Layer 4 of a small transformer language model trained on English Wikipedia (10 layers, counted from 0, width 64).
A neuron's activation on a vector x is SiLU(gate . x) times (in . x), where the dot is the dot product.

Input weights of the MLP neurons that the questions are about. A number n stands for (n - 500) times 0.0016.
n33 gate: 313,672,504,621,531,462,560,630,550,430,556,532,515,374,623,611,622,657,415,504,576,552,348,699,573,390,511,603,549,284,427,524,623,608,541,275,466,278,515,697,568,315,456,591,463,549,367,364,280,670,701,593,714,560,390,459,690,726,507,514,353,224,488,457
n39 gate: 599,535,589,646,285,356,573,500,363,564,414,661,529,383,485,446,575,522,456,402,355,543,451,789,510,737,601,553,650,439,336,368,639,561,500,423,525,576,632,664,523,577,669,538,539,402,536,590,606,722,377,464,709,413,661,601,551,689,388,510,335,627,533,765
n107 gate: 439,574,475,295,241,549,360,496,279,535,449,458,665,459,655,487,834,585,426,456,610,488,616,317,461,444,572,477,492,603,722,616,822,369,532,253,552,529,589,582,453,840,372,425,509,488,669,430,718,353,229,540,542,448,593,616,344,460,472,542,485,461,541,550
n113 gate: 592,646,450,403,468,427,480,451,500,558,327,510,620,516,670,599,390,678,666,503,451,506,532,643,500,472,456,549,648,463,545,552,418,723,727,576,625,490,396,452,430,598,512,680,369,609,368,564,555,626,289,373,648,519,597,562,384,478,461,509,438,491,724,416
n120 gate: 510,601,550,605,693,609,653,549,572,500,467,180,361,503,708,429,622,633,606,396,525,517,642,523,529,490,349,529,578,606,469,626,673,357,580,595,416,556,378,597,479,360,409,461,522,544,547,438,536,364,476,796,392,443,483,222,366,460,438,555,608,549,582,555
n122 gate: 339,478,457,413,545,430,396,642,438,576,477,524,546,477,566,342,259,439,459,359,591,537,318,534,531,483,609,553,381,551,538,389,513,548,598,389,480,458,643,592,224,580,506,660,488,431,407,405,419,372,488,654,416,676,512,466,452,454,503,517,669,528,544,524
n161 gate: 281,369,432,479,519,527,472,552,440,446,555,583,379,467,632,577,414,610,413,509,398,606,512,581,508,612,398,406,441,500,629,701,629,480,462,692,436,426,464,389,581,543,503,408,396,465,512,524,494,753,344,425,569,471,741,427,580,433,381,405,558,554,551,379
n179 gate: 456,567,546,539,313,400,568,542,439,664,874,505,707,287,311,559,462,352,526,521,278,584,646,530,562,811,324,320,664,483,562,442,697,755,402,478,457,694,426,399,450,718,571,522,685,663,465,535,542,823,311,423,687,582,331,367,485,586,527,644,309,517,684,562
n181 gate: 583,351,545,286,615,644,594,626,493,688,507,432,550,410,377,661,301,663,671,479,714,444,379,316,407,425,511,393,496,188,416,518,467,447,606,493,489,657,388,518,492,434,445,701,565,333,400,599,372,376,744,553,651,322,386,376,478,432,472,551,507,500,562,599
n197 gate: 560,219,648,628,592,478,694,640,475,515,540,572,503,547,402,467,460,557,300,302,677,451,330,583,341,453,522,515,412,408,583,484,346,343,630,472,528,337,654,681,543,566,539,558,530,444,456,410,585,339,459,503,462,379,466,373,514,584,582,512,577,524,592,458
n209 gate: 547,535,658,550,488,440,444,334,588,484,510,423,327,470,749,580,542,510,537,553,514,487,736,572,541,643,464,268,537,366,588,507,491,421,372,400,424,250,383,639,553,512,564,842,422,586,390,606,571,453,541,418,519,497,563,605,520,692,640,440,534,297,372,473
n219 gate: 700,472,551,577,515,616,524,569,516,522,544,581,574,500,460,510,369,413,464,424,456,344,323,696,285,356,421,376,481,613,604,358,426,663,456,432,662,670,503,604,443,573,700,593,767,500,506,500,407,629,526,607,524,490,599,620,646,592,623,558,377,435,429,490
n235 gate: 776,522,512,526,676,474,378,449,413,635,445,571,429,779,266,362,452,292,664,690,740,299,604,441,471,511,403,388,549,294,733,353,462,581,496,681,556,504,304,374,595,562,446,422,749,515,481,542,322,440,523,511,542,411,433,444,526,638,599,643,532,624,363,477
n245 gate: 559,584,533,256,533,468,504,634,731,343,492,674,343,512,537,463,569,615,556,305,562,439,391,379,496,551,586,401,591,678,468,626,346,492,457,540,602,693,571,348,500,980,466,574,563,633,363,290,515,493,580,469,541,410,618,636,604,617,293,331,663,649,576,633
n33 in: 439,507,372,473,441,248,379,675,545,694,513,475,405,391,380,440,447,514,363,587,741,229,552,630,542,402,152,477,399,394,586,580,481,603,447,558,520,447,531,407,439,314,435,381,482,621,500,510,392,446,514,413,592,490,584,547,497,433,494,407,424,297,435,306
n39 in: 513,457,676,547,673,341,308,423,347,427,383,348,519,339,435,484,653,551,510,484,543,577,561,512,584,487,584,451,519,626,760,497,687,571,721,509,456,520,557,500,503,468,527,572,419,437,400,606,524,412,561,525,538,491,550,363,240,612,552,662,509,460,660,439
n107 in: 360,628,388,550,320,607,333,416,356,314,399,684,669,490,445,587,610,540,312,549,483,448,486,546,443,536,500,497,344,523,564,671,509,445,287,540,457,541,320,362,553,552,551,614,532,470,612,497,609,488,355,480,578,540,692,756,360,451,456,535,366,327,382,395
n113 in: 647,633,408,573,531,525,589,582,469,416,398,367,570,303,474,582,475,639,511,464,609,418,629,530,629,618,467,332,455,635,366,581,565,522,494,444,528,503,477,671,438,405,392,392,353,584,595,618,508,474,554,470,613,692,520,533,478,419,515,388,479,359,568,400
n120 in: 397,620,657,494,506,368,513,585,620,425,445,582,575,625,526,445,567,616,525,482,503,709,647,518,518,469,445,368,593,601,484,644,633,558,485,634,389,681,363,494,362,397,608,700,424,586,463,519,287,364,620,638,631,577,522,429,448,300,541,397,541,422,610,522
n122 in: 470,523,477,473,607,484,560,450,464,500,588,489,403,527,539,409,350,625,516,537,492,482,539,692,466,473,436,456,538,463,459,455,440,683,396,462,371,604,432,423,446,336,458,517,324,449,484,539,437,265,651,537,381,519,605,305,412,470,517,464,630,584,445,633
n161 in: 637,492,573,517,360,360,267,432,520,484,598,485,433,514,708,395,538,617,435,354,697,416,588,440,529,417,363,500,514,563,486,529,495,440,445,419,461,503,283,438,497,429,564,321,556,448,633,426,495,547,365,402,562,415,445,530,507,533,342,479,419,476,396,494
n179 in: 489,426,573,391,563,295,301,305,533,278,514,584,464,515,349,607,493,368,511,442,470,702,616,310,451,409,586,335,522,379,515,436,392,525,263,588,565,636,394,474,638,620,325,587,617,655,511,281,440,480,393,343,616,446,348,442,213,677,557,555,544,451,515,612
n181 in: 581,469,548,523,467,682,459,371,539,472,548,432,497,435,483,385,664,581,487,535,497,563,474,427,599,523,720,350,390,535,585,433,500,246,695,455,298,621,464,372,480,527,522,570,483,436,397,758,425,379,592,675,570,391,419,366,338,619,438,414,527,541,300,662
n197 in: 522,460,635,470,432,478,517,354,519,566,540,661,325,478,563,560,417,654,309,492,551,441,517,684,463,418,554,505,484,551,386,641,546,650,503,549,446,674,269,517,514,442,621,605,383,598,571,503,518,505,569,336,523,451,399,457,462,522,469,619,487,590,470,631
n209 in: 704,550,633,503,576,426,600,383,631,419,518,532,451,457,305,230,314,429,500,534,606,365,667,631,391,537,540,604,472,364,531,567,486,642,327,475,677,394,447,400,682,525,444,497,618,463,497,472,604,520,591,355,486,509,503,372,519,549,500,632,477,583,357,616
n219 in: 583,369,276,491,562,729,528,589,668,666,541,305,565,473,414,534,425,488,509,684,420,512,518,442,401,730,602,457,624,445,623,494,409,526,418,518,433,432,512,310,525,535,551,497,614,512,306,409,426,439,377,535,550,447,544,459,554,433,332,531,517,540,608,509
n235 in: 555,525,622,519,432,393,490,428,588,484,506,544,420,620,684,436,792,497,471,535,776,513,510,618,448,603,596,323,732,509,336,530,359,411,484,591,324,393,393,697,466,400,488,660,507,657,548,487,575,521,513,319,557,404,484,408,508,542,624,448,530,587,526,665
n245 in: 522,558,423,468,523,516,617,448,539,405,634,453,459,541,470,609,401,260,674,472,447,460,747,406,503,509,525,503,430,593,581,618,497,475,722,627,421,559,685,626,510,407,393,526,547,428,506,247,583,464,407,681,473,629,598,710,481,494,597,690,366,429,407,390

Each question shows a token from some text and the vector x that enters the MLP there. A number n stands for (n - 500) times 0.0033.

"s": 493,553,402,575,735,503,376,298,338,543,530,405,712,568,546,419,474,587,590,440,438,438,414,646,429,440,623,599,306,544,567,509,365,575,439,340,535,578,664,543,381,418,593,551,582,498,468,507,409,292,701,537,364,546,410,524,380,697,314,508,550,570,423,358
Which of these neurons fires most? n122

" out": 387,471,444,263,687,565,463,495,405,487,598,508,591,302,488,551,405,587,602,598,376,549,567,738,603,450,416,483,669,444,401,528,512,447,436,603,368,346,529,293,507,264,457,586,588,341,553,611,500,477,484,523,480,464,678,493,392,381,216,374,383,529,495,691
The most active neuron and its activation: n181, at about 0.15

" that": 493,522,649,510,612,597,476,464,458,468,634,580,528,568,451,490,670,406,444,527,390,392,543,573,585,430,452,498,607,444,502,597,296,405,427,526,469,736,483,445,681,340,381,447,575,508,530,559,453,458,581,728,470,384,545,570,247,638,257,451,504,453,414,495
The most active neuron and its activation: n113, at about 0.11

"re": 414,527,631,770,384,486,463,665,459,650,478,472,529,756,649,608,517,412,517,342,613,481,453,724,412,420,378,584,561,511,492,495,634,501,421,721,457,356,589,270,406,404,520,500,526,429,768,503,474,598,520,482,438,654,515,688,456,517,191,362,459,518,480,536
The three highest activations, in order: n161, n181, n179

"ut": 563,519,694,293,580,508,540,440,494,676,468,448,560,406,496,610,529,467,342,412,570,730,536,511,449,754,314,539,568,667,427,318,509,478,384,440,462,521,619,475,397,406,565,516,613,408,528,468,401,575,525,539,498,633,770,477,364,427,416,537,281,241,465,469
Which of these neurons fires most? n39

"ated": 534,576,608,361,801,509,597,592,460,476,359,525,480,606,547,354,540,423,577,459,585,464,375,639,507,457,602,447,457,638,450,522,273,541,476,563,502,389,552,611,532,552,452,632,432,387,582,349,436,508,514,469,389,544,584,512,245,401,185,523,572,538,537,455
Which of these neurons fires most? n122

" K": 407,387,464,501,703,409,565,383,492,381,480,499,537,519,499,566,475,436,523,419,445,571,486,382,305,456,544,468,460,574,544,579,340,542,448,453,486,468,538,547,498,343,395,511,591,499,524,478,471,363,588,516,178,473,390,474,350,404,734,457,386,410,459,506
The most active neuron and its activation: n161, at about 0.14

", the": 499,516,491,643,553,563,569,527,585,442,359,443,583,504,448,544,698,412,487,590,444,502,500,419,638,500,446,429,370,429,519,599,345,473,481,540,467,575,411,538,609,499,146,444,520,512,475,349,501,523,445,505,429,508,409,478,251,543,377,505,334,484,529,551
The two highest activations, in order: n122, n107

" The": 512,483,508,612,590,522,543,454,520,456,305,526,624,491,496,464,648,412,550,612,409,552,462,335,653,525,466,528,293,403,534,530,481,484,500,544,430,579,477,478,611,486,172,492,577,515,462,350,423,508,410,435,403,504,429,419,280,403,364,488,383,484,579,630
The most active neuron and its activation: n197, at about 0.086

" join": 487,468,438,371,544,386,483,496,592,524,637,551,351,190,743,438,521,444,584,549,625,361,547,424,534,469,407,543,517,578,547,527,297,390,505,515,477,232,556,319,527,330,495,600,441,473,526,637,490,667,390,456,451,436,614,506,311,440,306,436,292,383,473,658
The two highest activations, in order: n161, n209

"19": 685,400,663,442,671,453,494,424,593,383,585,392,475,530,655,391,690,387,563,347,510,528,627,746,515,444,508,436,491,339,427,474,455,484,411,595,524,618,461,351,530,452,331,697,419,663,454,746,497,542,423,449,414,434,633,557,403,486,358,549,597,402,557,297
Which of these neurons fires most? n209

" found": 520,508,505,391,710,473,617,589,532,509,528,432,340,401,735,621,453,443,639,404,689,453,534,418,652,430,397,561,750,610,329,400,347,583,550,461,491,375,410,443,588,386,519,682,559,426,667,454,484,548,438,557,577,530,629,519,330,407,318,539,345,355,481,496
Which of these neurons fires most? n113

" sc": 629,401,485,476,563,511,636,346,612,552,706,522,845,535,638,459,475,477,332,590,581,553,594,471,520,324,322,484,462,572,477,453,343,647,548,307,433,492,692,460,340,426,373,427,515,455,399,522,372,503,308,445,471,601,411,574,277,449,546,547,460,532,438,435
The most active neuron and its activation: n122, at about 0.073

"ected": 529,560,473,444,732,524,534,541,437,463,366,509,583,613,625,454,519,466,605,612,460,525,365,795,634,529,541,441,475,564,452,528,269,391,434,550,450,403,439,592,558,395,418,518,353,534,593,471,461,569,425,489,424,619,593,629,324,309,129,547,546,525,508,564
The most active neuron and its activation: n113, at about 0.24

"ared": 410,547,573,405,861,550,619,469,484,531,464,520,472,597,617,549,490,396,492,484,485,486,482,684,642,460,513,368,481,766,542,546,279,476,470,510,526,352,599,448,568,470,514,599,518,468,242,425,528,519,618,419,371,468,580,639,379,419,265,522,551,640,598,549
The two highest activations, in order: n245, n122

" William": 593,453,382,526,747,487,465,387,465,344,373,393,372,312,474,561,502,354,453,554,585,436,502,389,586,605,448,449,476,497,565,582,525,331,535,362,400,534,667,425,611,284,349,528,494,562,360,547,544,574,469,247,342,396,467,487,454,429,318,512,432,535,431,656
The two highest activations, in order: n209, n181

" on ": 652,487,586,586,470,530,626,436,492,471,586,552,611,334,655,498,436,563,474,359,431,506,496,581,670,404,432,576,330,609,488,442,496,286,397,635,584,494,497,280,513,354,592,507,407,317,470,630,466,406,395,580,479,465,333,543,266,421,366,480,448,324,604,494
The two highest activations, in order: n235, n120

"serv": 543,468,444,511,622,502,519,452,623,484,527,678,400,336,621,757,555,444,393,380,469,523,612,516,503,712,285,621,679,761,408,508,455,601,573,364,560,524,653,588,584,623,583,599,588,622,353,567,394,547,375,518,544,523,512,602,413,204,232,508,464,438,440,487
Which of these neurons fires most? n245

" mother": 364,462,212,434,650,464,477,422,508,410,475,465,334,389,470,357,485,364,419,558,660,329,447,497,573,451,691,423,569,566,509,506,400,485,645,435,405,595,632,209,470,279,512,422,637,530,464,626,543,558,575,481,397,566,490,491,443,386,173,455,450,595,385,461
The most active neuron and its activation: n179, at about 0.15

" host": 402,500,310,321,866,453,487,447,565,435,507,533,479,322,683,499,542,452,477,512,523,498,481,589,487,416,396,449,623,503,606,546,320,592,420,434,543,394,520,466,487,299,605,629,451,492,543,545,548,650,464,516,585,576,550,427,358,228,397,303,345,555,544,487
Which of these neurons fires most? n113

"b": 329,535,690,412,615,388,584,197,397,349,487,478,545,727,368,530,557,383,388,493,565,400,505,514,323,463,447,347,498,543,665,390,456,387,334,827,469,668,625,367,501,543,560,532,487,493,570,659,519,474,555,529,410,595,564,565,456,378,484,461,497,421,433,465
The two highest activations, in order: n113, n235

"ar": 302,448,527,779,805,550,394,473,437,412,536,555,470,625,403,520,580,586,426,364,551,445,495,571,472,407,490,699,609,619,626,530,389,514,354,460,439,235,563,376,504,491,433,681,429,328,311,410,529,492,530,533,275,505,402,387,529,574,523,501,372,496,492,392
Which of these neurons fires most? n113

" she": 472,483,329,659,602,598,597,445,444,509,580,304,685,596,391,475,531,379,460,453,367,396,641,539,541,281,582,534,453,488,416,544,593,465,494,463,440,517,513,261,443,323,431,435,582,403,617,453,648,534,552,477,326,427,433,516,332,500,339,572,384,396,271,455
Which of these neurons fires most? n197

" May ": 605,533,661,568,684,499,719,590,585,424,623,416,400,510,560,463,506,431,554,332,578,524,522,634,531,314,381,593,451,703,512,612,346,325,468,650,545,515,396,298,505,303,414,514,461,515,322,684,467,307,498,641,546,465,467,455,348,316,379,328,625,500,481,374
Which of these neurons fires most? n120

" Mc": 538,419,290,810,590,425,444,452,418,535,420,278,448,271,588,572,350,540,559,389,416,418,562,143,523,295,557,503,336,493,511,474,387,400,529,579,378,587,484,341,595,279,443,509,551,533,381,500,525,541,427,418,431,607,433,620,491,500,605,428,409,505,467,677
The most active neuron and its activation: n181, at about 0.11

" ob": 544,500,551,426,529,526,481,285,378,479,606,412,439,308,427,542,472,493,341,502,498,567,652,499,263,671,369,560,514,507,416,562,341,478,566,542,566,558,655,513,619,342,437,513,709,437,401,524,413,652,541,441,558,446,583,664,368,336,446,498,411,321,417,497
Which of these neurons fires most? n179

"ment": 552,577,576,643,724,390,460,436,530,528,648,455,669,598,554,377,540,442,386,358,617,397,691,414,481,507,546,593,444,507,432,390,479,576,588,502,526,351,587,603,519,468,560,475,497,725,467,420,375,437,515,458,454,745,492,624,528,442,83,584,603,618,530,649
The three highest activations, in order: n181, n107, n245

"21": 669,366,688,344,629,425,419,339,514,585,767,395,537,390,645,407,676,548,525,415,456,395,534,604,548,497,530,520,420,386,502,413,430,481,408,536,516,584,520,265,460,376,376,699,453,389,628,551,519,572,306,475,390,402,661,462,365,484,386,449,495,419,549,270
Which of these neurons fires most? n161

" dest": 583,393,537,350,662,437,589,415,635,517,459,383,580,296,388,522,313,571,281,562,485,537,441,439,467,463,368,672,563,641,520,449,580,523,548,524,416,411,600,172,551,531,423,732,572,500,468,451,428,590,563,597,462,434,533,499,455,271,287,547,329,395,514,652
Which of these neurons fires most? n235

" However": 526,510,552,444,789,553,475,530,645,378,653,399,372,676,571,424,604,372,510,432,399,411,524,582,686,383,523,464,620,449,371,540,315,418,503,550,515,598,461,365,465,262,523,439,438,470,432,558,538,536,552,643,521,520,406,421,354,484,314,555,437,383,538,572
Which of these neurons fires most? n120

"ra": 687,481,445,388,620,568,328,358,354,475,313,654,457,580,393,619,429,323,384,547,646,494,453,733,456,177,607,610,433,546,580,530,372,488,461,666,397,410,314,515,485,492,553,539,490,601,559,584,456,407,354,438,343,403,464,584,487,417,451,542,502,713,352,361
The three highest activations, in order: n235, n197, n120

"em": 527,437,619,492,600,469,399,400,551,534,247,356,445,523,281,576,529,499,570,453,420,711,617,494,423,549,420,460,622,596,375,532,398,579,319,301,321,671,438,638,480,434,616,482,481,471,207,524,327,508,614,467,420,567,308,334,530,469,544,438,351,547,480,374
The three highest activations, in order: n107, n179, n120

"ied": 597,524,584,356,756,463,615,523,538,435,487,542,520,542,619,460,510,535,599,367,403,369,448,563,628,435,539,451,400,777,447,516,279,492,490,435,507,418,582,450,581,521,558,514,502,503,392,399,446,506,580,476,243,502,536,696,306,386,333,590,593,550,526,442
Which of these neurons fires most? n245

"1": 687,360,656,463,587,580,510,296,559,512,594,331,513,354,564,518,674,442,445,454,385,319,362,676,517,607,394,505,441,444,425,493,343,407,628,644,576,681,511,411,606,442,591,426,401,643,440,603,503,451,429,381,420,537,661,367,349,397,593,548,449,503,483,311
The most active neuron and its activation: n197, at about 0.083

" d": 608,384,390,462,543,517,492,405,483,524,527,520,602,411,424,442,439,541,358,555,514,512,525,505,334,444,575,536,389,527,614,369,328,536,636,361,400,569,612,668,550,610,395,509,563,523,626,612,436,507,544,592,563,546,570,632,202,399,425,481,388,407,370,590
Which of these neurons fires most? n107

" n": 615,426,523,485,553,498,558,508,566,526,560,405,415,598,440,529,479,492,404,578,424,471,365,553,326,384,524,557,411,636,567,347,504,619,522,457,672,575,462,316,583,435,499,644,541,446,601,511,483,479,491,433,463,498,368,601,185,334,492,707,352,436,418,522
Which of these neurons fires most? n219

"ater": 627,511,451,549,865,533,572,519,617,554,587,523,527,509,360,424,462,665,505,447,456,407,450,622,455,653,414,447,594,397,331,343,462,519,644,411,483,448,603,563,548,315,579,541,442,530,267,440,448,462,500,459,479,527,478,512,426,426,249,550,220,544,607,455
The most active neuron and its activation: n107, at about 0.26

"18": 606,432,695,413,646,415,476,429,585,404,678,410,494,526,651,518,621,351,578,381,558,494,631,730,504,466,509,440,464,397,455,465,426,481,372,588,521,610,415,297,539,461,309,711,391,643,458,712,539,470,463,409,388,418,621,572,406,589,367,509,603,325,558,269
Which of these neurons fires most? n209

"-year": 490,428,425,439,754,410,509,448,539,485,464,567,586,566,653,428,482,569,432,504,644,454,477,530,594,489,471,597,564,549,371,633,500,455,511,672,367,328,448,399,523,398,380,529,460,465,368,686,612,437,254,444,523,366,510,434,309,281,249,514,313,496,591,500
Which of these neurons fires most? n161

" which": 581,524,528,604,717,560,395,505,519,484,622,464,509,541,393,612,648,392,467,458,382,450,587,550,579,393,471,351,486,450,390,636,401,373,545,547,545,541,493,345,549,341,421,373,508,486,507,460,504,482,614,716,334,502,456,544,249,595,399,462,440,323,387,513
Which of these neurons fires most? n197